Layer 10 of a small transformer language model trained on English Wikipedia (14 layers, counted from 0, width 64). Numbers have three digits each and are written without spaces.
In attention head 0, each number of a token's query is one row of weights dot the token's vector x. The head spreads its attention over the tokens so far by the softmax of query dot key.

Query weights of the head. A number n stands for (n - 500) times 0.0012.
q0: 446605590397427464408529522446415440668342305601574441644502599587324540607352703470400320574565474632554506651343665373542521502276461418650503544839459510497433554414596311530516442662397545
q1: 577597444453588453385603587602576369614501453447574581462652675435535481541596597503259456513375434564673597489551537628528628401516263369316594461355464287589657354424418395499487681520578298
q2: 551511509300375428597592354367412514434308445359628700548655489341469453391531705454752362582509714395473324322536674651305513778556512491507347631482531490390641407634502475471426388663471562
q3: 412483507553573501444467589528614426569300355558369366438712560507424336324500557402516585498557271352414765534470300534626622562593362621473519415612512311555691466546396361461373606709534778
q4: 478403524400510520562472401521499572409713458590399486485699431563633504474316576383377504511597383521436571530352384643795363581543537523485563544555455490450556219566516513539209385473640622
q5: 469607644613410700301550500562662207425541743566491226457354444536362527414239398558628336757350566791354566443379293681499805449642332484256375484795519545498648335655554479586470482377662438
q6: 474481579500318530586455474469408456534401467386525424605618496692634502432610565543417450493538538642566542574537603423516463517258594445323431354349385573333787596610472762533469591458307345
q7: 570399478553551551498407435568456384605499574495429550359502533477413426521548533287440655491533657253511639582499707569669500376464513502395517406391669602615361448478545383585560379444443619
q8: 522681465451441364627530335674571331600426344382585526450505714508426613585730500522760362596474341527540490438318310628346657481555452601339660494450497437539417483384410610376588557197518703
q9: 457496493623780396691554549295359515473617380671461599536624396488611663605571424369478472237617618354634745517419561314510366352418570414585465380484504480395466645443614452590464307583307507
q10: 389490307585361544550527660486551386474381669403359310677506616596542539431551499656581401548342345519642466443290573583674540689363338605351727273663443402548477317460454781463356546514553757
q11: 557572503438478701548154321379499517477498498524474629613310590503510684438414404454464560627607444594583613473726648516542304494473479700572372248453567489452434584582714307692312497560259472
q12: 412593446398432421391624434510516516332306649412363578552400388497485436483400407541437394503442488645530573518601423668531590525596631564405530546429741416426401497370625526639650708445616456
q13: 559599608280330488631550529475477545575455386526622382507367340561371502652335558639542667618319650497373615535559354352444484549558504613724225850317422680548555439423571409417552260498541446
q14: 451417407469580744433561617398344574654433361507464613393401399592573436589633534635571681486777486413528443520309414351442583478350498534441471422518514561535632497441434202563368552426532779
q15: 518361629550500565412672563258470384587461559632468368494411406488571548621573500429585465567690526594391566537397322456555504438490493340656561684344429414395319648520578602609355554742380430
q16: 471496420622647518631680638572600475767387405439637533428406549462484450391597449451390505495508356502637569380469531385619398412461798364383656555362481302461364666593612394569283435520531463
q17: 570521309679524465509445402427409423458480617556545431372328499562478690270567424554504519537605516454351412511493492339579569307521363702515585625623421493556578462448440571582551419377671697
q18: 515516402543608514535587647396441339331625236539723473625552334524427535518568355395483332547366644403518417474565480309465724455575441803518525313301718833644321755440546462683629324446524358
q19: 631618250434575506420322571328571368789716594393560774451477358431525684511736577265473574580491434282678536409454410657685475449362482620320597524465554349410549485600400376273593475533527546
q20: 313609511299416525528565559511602495493348386417497558409336613654319445539329503661625639437477635544494422472447353640695455500486483511762611469610521613456616590553449375504430455676246296
q21: 233563559581447355600430512589482567696559585565480418379589456644539498423570632445741285579351352437474437496549392562525555469430353471606594269629629361534486321559244595661599581459611505
q22: 679433567372430496290693523570468496544439529517539464555501506699439541380381435605469499495432479623367421405305512518492610502572331583519634405501387329522531616431721600423427618527516481
q23: 542534391513664526447348366395451694447445544315414632575684577446462547588460342627041441458680555290557525761709639473366294649561717378380616215301505614443527874570551497352294587745419425
q24: 523394508588345598473622435409384594419419423446807636590428499353359505642505251576369404627524638475503650495576537540378541651644571684543452507313482762637476609404357437417518396344629150
q25: 462403423621616533494191462390521439313602407765443701593658366560720347650762566448249556602409658325593711576521589469422446455506554371395582692414352414520327546340652459617485361509379489
q26: 365576446674393572386815516428571427506394455594391602430315608573410610470410447618440487437438520778318394604374289670602832606535380596351540458262471662555510396379490377512786543444873107
q27: 701385491486662484623324615403404604574568677609495609396603371395536580406598328308289588746568269567446622603752619567336579533550699630496417346344383312435472740473503626497407429415396265
q28: 718430354364595631639301444465421466359487549438625439633741415469551403571681439483314650502618628491583725638537655174493249497450609424709557167481438441491468347459615466330437555525339832
q29: 393553561471243573390574431448511284649641577620573565571446442580577477594181397657424482512402551794423481404442422212447673560569373583529490565394500746405448497467502463473669416565511605
q30: 473524571393495495636452323420466564519522547495531487612669398456265405479392663452528581438550469503538426477525681347615511464458566477465635484479597399610628589643429263417408365530410764
q31: 469497426483740484427272495444315455337652460281394615512480539563717426690633364374476453705619464417376661483592788519546643431260653472407477468362474550534575509510557592385428440402601578

Each question shows a short text with each token's key, already scaled and adjusted for position as the last token sees it. A number n stands for (n - 500) times 0.002.

Then comes the last token's vector x. A number n stands for (n - 500) times 0.0091.

0 " be": 409352459291394460388459795523650344377440525241442309698423660808427397262513446336569481447176
1 " f": 317460416489357517359312751627658300264360539184316446628500618653623505301530487318587453625334
2 "ound": 319518269568415659269452764558727360330359768313390471491550477606512345363453424390462388582419
3 " in": 295368474546321409360388853675725277153344638288390520670500563637517420239486483363540434550286
4 " the": 312421478397346459403457800590651402383404602204430397749465602812478436305506446384570420498168
5 " l": 189527552558352560487288773578757361379376515194415359592381537690451384287458538333454510613302
6 "ak": 258596443532499605350415621569735264367360639247485383507507661567532435461526572270523372511254
7 "e": 347577664659389556365317629553727332362333531227598523558490578627557485452467625296327333603215
x: 284495507519627396778738406362458598777735381466464388483566426463660425448449327407423503224385465321605509537664663615522352531242662481666528438552658523557351659508645501621507501308355435
Which token does the last token look at most? 4 " the"

0 "ing": 406350443286384468386454794522666347381434530228446303680410661810436395248519451322573480453166
1 " I": 318465560575312491296451772589803311373371536226361344591549732659521359287526504227442364570220
2 "s": 415562689664286581511427663634713383408326491330304441578524646567637536291411478439504497521386
3 "l": 391501755613402798533296555578750314383372368270315434595475483731447416384372397541374545561333
4 "and": 241584440577509731449325600591880329533265538268371556563651534732661466343446582448438380448430
5 ",": 327372484485388612298493866667732298365345599257496498725634573739517241301624459304423422468250
6 " as": 372439575525398494341522806562770382228397614254444471685606588747414266222544355328502354515317
7 " it": 327478517556327429281503646618777458335317601181426410628568614779428411239571389347551276566263
x: 373315456449554418663358508688588582624644388417578612337585455540432350425609213539527482453624679464862398571459483527402328655388536420690574247484674489701243422537543516670613443503320414
Which token does the last token look at most? 7 " it"

0 "ction": 407345439280377469397443804516665339385435539224461298688411670804433395255509459326558485455163
1 ",": 346346429454329599258445886638724336321285692238509512664612610717480269262544482356431435501226
2 " s": 235482488528351535312408752613717266309318622316344412643494561718552330247530399365539425584326
3 "he": 265508633614400706297495530568844335256161576129266434726618504750416530386686278506692318646460
4 " was": 325387606496446436306456655693643360224475603281369449756482471629468411357618337362560389505357
5 " ch": 341523508590348456255320662622668412239397519211476355594478565672591437307523383399516445600348
6 "os": 491527411465561426275337681538722362348336636377530432455513547583539426421508535371609421561450
7 "en": 519398536653400528301337519465779302353273588302462577428503481620579530317565545444508278554301
x: 405433518256599422528662547465677718625623389363266582464529323403765565568578435509542462374497514445707277519701720258485284613376507420635365372632454516596303619389573503702584482347585474
Which token does the last token look at most? 4 " was"

0 "le": 407357444284384478391447808515659333390431529221448302692423669818431386250507466327560485453156
1 " ": 307357498478365655380208853587811286439422603226320482765608674692524362330447487380458463564238
2 "un": 374397437535422594254401791511808307369374628157367451621547529476541512349442468428552398562340
3 "t": 409529436631374574354479785477872266390366596194352652541689666750549459327251413415526307610343
4 "il": 329605437633323635292436786562753392347248700249406455528744522542532548375243479470536443529312
5 " ": 355371513526321613383284810601834293383454676332377514691618676684524357330373444403516533588276
6 "2": 288319448607361766371390752566864452355388727313310592685700724473473489346296607416574472532391
7 "0": 408441481736320850427302638516679620485450745358371540608574807565427491351203535566440441534327
x: 522435505512420599531375621590441555754471417277696494258437535630507444627536378371466536593599304536673412723631376359455452578520545606676288309599814490175384585454513515593586528379278563
Which two tokens does the last token look at most, in order? 7 "0", 0 "le"

0 " Un": 417350450280386467388447823509669340386439523230440305682410662810439388256496460327561490450169
1 "it": 444447592469321695283414671497535330427517569252303383484484640610446466290496511327516387494254
2 "ed": 399390586500309759359367780458682317495446635224314441440414623578443407243308556420539511524436
3 " K": 350463490444454634331282810615723275482406516354370434515467628685496278300600489428471503485280
4 "ing": 304461608513385745332418676663716241414276521236394326517394613684504484350608561330546357485443
5 "d": 260450714544438817426277680500697225394279468186308424454280608747479461351408521481434334551396
6 "om": 377518521584367646509254831602713224453280517368452509563445432661548434482491564400317520441270
7 ".\n\n": 415303530391408470364476812538711422296412538251424357677493663762403409253531365288605416549282
x: 391485582401526354653268546681659583558674394411561412513628403429371490550708399601545393578608735573698424456450409618340398548394566507703710255625528598445238450509534408383665375490217406
Which token does the last token look at most? 7 ".\n\n"

0 " of": 413353458285389465388451806517652343375444526230438311684414665818431386249510453318562486448162
1 " the": 331406478396370424379439796600643387380382592197441376719477614822463429287526441378576411511164
2 " ": 231469608505333542450287789585767366436343525302406453703503661757530421269488599370448493622204
3 "en": 354395472719333459304426670577620399398381531235421495626554647468502601277462537472503357538286
4 "g": 289473663517208578497480722433801325429458402203350603559450572697481479348389445411496378527283
5 "ine": 226511557481223610322422639475668317384374549263401507529489561644554500377422527463604355576250
6 "er": 362595611642215543313415607580693341507410464391450460584508364638538390344356541443525496618261
7 "ing": 202545492602334677318502564611625282456490548251383456622443395611531378323436587374544445583411
x: 437282428667573457741441394520681720587504554407517615337517518531485451441498509354646642421478467589790598307771563325245517331326649456752547438448684528567236461488430505604525327516370387
Which two tokens does the last token look at most, in order? 1 " the", 0 " of"

0 "y": 403352445286380469391451806515666338390431523227448301685411664811438395252511456329573477451159
1 "ed": 321441520521333680322395689571669254450421609185480458608478565635530403224444582433592405507209
2 " at": 317373521420405491387407775680721259200430578224387492748536558761427363289537510347565436528265
3 " the": 328400483382359439412430793606649408380417578220439368746454620806460433313512468382563439466162
4 " G": 203445559486298523356298793543759291435347414210370388594333670735566518372529571317475413624247
5 "h": 276617510509439602362296821581678219371365421221424363471420536687663419377484574283539439559206
6 "an": 248581769589393575470371760470735269317314499208584400575465577613577445519476622323394300621173
7 "a": 188690686488426584376309776478716170476311483252561436519453670736617368491520647269376360557250
x: 167351471523447483712751334475403653472662526443721533533373365446703492327617524412417563484297483555569675573548539534600399388436552432757721563290709530461343463419528534460446540631218434
Which token does the last token look at most? 3 " the"

0 "\"": 422347453288389450389459790518650359381437526248457312689423666814430381247516442321568476453166
1 "\n\n": 376305598371413483386473743563641376303423559254405371705523612704398458302543323360585406530316
2 "I": 461369562600377336324492673581764377304349590304329445630662646639495442209603402320530394637290
3 "n": 439423860773288351495399637637691515172387542285253436594518570500452602221523209368577295648340
4 " ": 414405791493386555508339732562778348435440560382354470586702640674480371293457354344482586594363
5 "2": 345309620558401689437395784512806444381393660338290530614752731541456459298352551375541508526437
6 "0": 437451609679351804477312645473614585501445711364366499564651828613400487332249509538434462559366
7 "1": 355489582682388778592313755386682370524447716342385568504611702620422457397249566409348496499428
x: 324486457364419568564498522602452682746525456189738397392418632394734474564535467313475530602570407610715534482627349341454553410342598678675431421444699562134508555544401384694411592492356524
Which token does the last token look at most? 6 "0"

0 "s": 413354439281380476390452806510668336388435526231444307679413664820439382247512455327568483449159
1 " ": 324380493496334666343262797628844265411381596271375508774592599697580356297504505412518474563226
2 "us": 400436470517344507209438713505753318400330667266600549593603585547487434324475467464560353536350
3 "ed": 403486480578229597353379632538742388378377664332490640546446495685526433205450562531569364545315
4 " to": 236439499466357499312510796634690406232375547216424514721552507716469405297579416433647354501255
5 " ": 245464616455295626389327655556770437400390496288246499725553635675581500352555480388585465590269
6 "id": 370519490654355436239470573608724365413227613207331597570620487511547623306422438441652301597448
7 "ent": 421424571643216531441410633405732453286446594217348657480393579671597539291386388477492334622278
x: 452395431380565340708331707733493562758569493434497512507536627532428446300564321460528593558518546246581384415627517277404541559396673294633446286560744594443262570371535576674648599323393604
Which token does the last token look at most, and with what share of its attention? 4 " to", with about 60%

0 "he": 411354451291394465386457791526663342390419520229446307694423661811435403252516452333571474450164
1 "ad": 288497501673379474321370679562688162359369617188377497658493698768605523271552538356357238523283
2 " of": 360437657521378561266324824606532284248472532147344454636465686695495318227511462260478412606211
3 " the": 317409484410378443385431803616655395375405584204434381732450613809475417290518456370557419497167
4 " ": 214444619519333560433282792590768361449353537288399466688498662754515409271472593364434485619193
5 "2": 225324511586398684384353764510758478378366671290353529679627769533506523299318642400506455567329
6 "0": 375432535706333831378254660446564620496475736317419495578483844592437503377213564544417434600267
7 "1": 283491581708362787547278775364634409524447702293413542564476732629431482426204638394312469530342
x: 314440469425442497605494481591431710731508418267737328349413598377704485578571524360513560556578344619682519479657315374463568393412596713663538320445706585161483613505496384713438576437306473
Which two tokens does the last token look at most, in order? 6 "0", 3 " the"

0 " wh": 418354456289399460386456798508653348381428527235442305671427659821429393254509441321574479456168
1 "il": 272680515609446633330383870517723398334182687190469350639578608727526509339396471354480389607284
2 "st": 349527602662494753317359622593655368367316566163383389694405644705570556254389403356408335712397
3 " the": 341381476385389427376436796600632376378395592189444355724479618805443438300528435377583414509169
4 " P": 278423462515358506396331868520799244524310483133468319549435620732570518261510469265444515620207
5 "P": 406335487445340770390404648514704246564289557202453440568463612666597545339475562273432480533229
6 "P": 421345475465344800342347669464744214576252544170435465508466544678617488304445581322390449504260
7 " pl": 373407509468423665308292665464584288414385551106414389457522578707439334274495477450399420674317
x: 564521483489535356635495482624493564618732362555247510458601251729413382424692408513485493524589397732724407488546452438460493640434765450500549445639665641612214468359483342281576529416216466
Which token does the last token look at most? 3 " the"

0 "e": 416353449283388471387448811509660335384439525227441309687415664813437385254505460324560487451162
1 "==\n": 439295550466472429374441736604755400206410543293439398666577635695410371201597295263637402567333
2 "L": 425383472557499471432365738594828246255270589253370408678604612709588421193570394273531488697366
3 "o": 396433607451715599448320728527749189312385548288569524498586580669546344362605548274420406576342
4 "k": 381515573679609649429358741526771229431302512279494526554539693608648424352552413233440170508297
5 "k": 320513596634557716426312722582792144368205494219478507601631616664639422297564405268419197483303
6 "o": 389502677576611608344219617481735275323265429253506558610663581659602464374633588363322361547377
7 " was": 331354607467455413333490709691666366226459631306390442773582505675408390347624320367598394505397
x: 466437539361643451696332526518686612552749463417540497422592421395486428499636222531643477370706661453794429492538529617304371506507608545619659284398589563550236390657501378501593288355287540
Which token does the last token look at most? 7 " was"

0 "ed": 413351443279385469388450806510663341386440530233448310674410661818438382246511458321573484451160
1 "ing": 209495439489307745310450685643727329364399564156290358672412598690457435287532505347558418455305
2 " with": 243501496472337440306408764709635344223353541309428490725461583743519335269577540355507347504238
3 " the": 319415493395373426387442794605650408367401570210447369733454605814464427291523450378576410503166
4 "m": 267602617602351620488380778453702422431336494286461413603344592792429516309562542322439333556304
5 " for": 302458503471382526396363737636578299326320642193399480672532529697451412208554574336531364563210
6 " f": 248484425429330544448306712649653379281349471191282448623470590646591533306543472368591472601331
7 "ive": 182566449539331696332390637567675488288313665210308440574447589693464518372493472401525383661290
x: 346311506543514601748304399544471757690481449546594581478556365543545611544597390566619672441455520391628323509820262571422457334492529301599646283451722433326390599432573546697464504330300428
Which token does the last token look at most, and with what share of its attention? 3 " the", with about 70%

0 "ies": 417345439286384476386455801514666336379430525234446315684414658812439383244522449324568481450163
1 " in": 302343579497358437384399805659724285178387595232348502729528513635520378214553396341599412555280
2 " h": 250522367522373544362349720653834345371320531229324449649488515712565422286525492330558531566289
3 "ur": 294566559746418508366375546644794442414289431320532494520400580633733519318343558234535281595102
4 "d": 204646559626483703353337512598767205399316521232557396470374680773643505308422552305493270580282
5 "l": 297591601575557700398266520745776278340278367319476306473391469753470433377499490439378400525287
6 "es": 237560476557437644366403713647731227419310556327370437642482493624611350351539586261457435509290
7 ",": 272419409541343559295455794666745390329276600232507564704578525714540309283625460375487390513199
x: 328346665446810337690388461473558629582797536328555517422679291512463480435674410443502450419543573584645402598551563376295369415405482369713747391622585581554318610496466534616524373429322354
Which token does the last token look at most? 1 " in"

0 " H": 414352448281394462391449805516659334390428520232446300678415665823434394257512456330567482455165
1 "a": 354507661434474528318305723542760142311263491221516396517419718714604413424647648335515397531211
2 "w": 476585746589479733336329665563832385278391476279510583395440555551653446441404466381504182611395
3 "es": 401572573556507737305338818578714209337262522335367450618476579569732382404502515324485326517358
4 ")": 465445525503305549354488749642667346444307656219530452849586610659494376385552461351520419478273
5 ".\n\n": 426299543398400470370468783542683446291440535253432354703473655738401423266529360284613413565277
6 "==": 606278530574376511399419546687557611214541590419404458807310694504553497212495379317589525640332
7 "H": 461392345620419448379270746504817329323378531216323413639480598677527420223479480315613613701322
x: 426499531384453448508346317445714858615514538330480491311559467564503342416509480750490578543678704624663271460404406371372483520518793424747564366630620514569358362560567355595520375527263451
Which two tokens does the last token look at most, in order? 6 "==", 5 ".\n\n"

0 "le": 407357444284384478391447808515659333390431529221448302692423669818431386250507466327560485453156
1 " was": 313358515430405478357474756672677367270488607288374438801499522661420383367603407381553444438327
2 " p": 352394404442325487304359760570819311450330558132471353653445516711635484349496412408550556586269
3 "ub": 417311391496342563326335564615858232319234520236308498449543386604533550280588425380644491534361
4 "l": 380524456552371690353379606366886259391404454173295498479559432809499371264429455425492505664414
5 "is": 417535397608449612244382683506848277437376544306341504435528484803556330243469526307468414556396
6 "he": 343569427643431637253451608607824274338299558280366546590622521783426441202626549440593307530388
7 "d": 315455372680344558304391531537741224420357609202379580551464611771572484201497634399544258564288
x: 399318359655696388619512578514700679547612440353459545396542403557639362519473432585507633361450393366530428533706556305384403599317641476650532422707582575660044561481465559681556327589446385
Which token does the last token look at most? 1 " was"

0 " g": 414348451285390460384450798512656343389434519232443306678411662816438402263506453328577485461167
1 "ain": 295411476609457624243404722557706285160515530311383501685439545589590468353564482371515388631264
2 "ed": 185456424561361637371403745561719301494388592221540473552481531657499421280384591391573384484308
3 " w": 305511412458428511345283823655731320322336519186357523562479594728510452303462512394571394642383
4 "e": 442508501731542504243426737622671487161439470300316492630357540522559448372603477342544399627359
5 "al": 378638393791448517313414842569606432338367620262464433676428682593574481413474512411527308595370
6 "th": 208540463794466705335312847615690339382331532235360474671382572799598441336376372406474272602341
7 " from": 288395569489373501338433858632579298228419567227388487784505503667428333318564437325546395536244
x: 376387570403683363791410449537591670530828539334595562344612395404519417614718450573650584403536679578591384537460324458276438413392547510623704286287643414506373468566598443533606351386392415
Which token does the last token look at most? 7 " from"

0 "p": 408352436276385471385445811512674326396423523219449298675418661819441400252510460328564485453161
1 "ort": 420529412458349718286376708541902359426284553190337424502574545726479414283569563357494331515302
2 "s": 406465406531269638350294804596665261397328606325387427600511599631595352204485577447426447526334
3 " c": 304374455595355528251369758657745347367308548212436449642440518660566494287445463384633406630304
4 "ap": 372454385594489606190431764456702235336434535260396474527335476660614410377547496307593361562289
5 "t": 448459458560397736261309682363791213393391527168399725437425582839538403336274605384592176648240
6 "ain": 345413372652449633208392722528722239260426541301405560580489503614587473297506592423487314571258
7 " wh": 353531503566435387230445727637719423283273577260417444546545552727498403259605393294621313624279
x: 310499541321698449643443428427593671605696271568563527448602428533456489449642416577523524479642643508768456544504393528315390557528509524660775166558671425556209360398350628437519534352401400
Which token does the last token look at most, and with what share of its attention? 7 " wh", with about 50%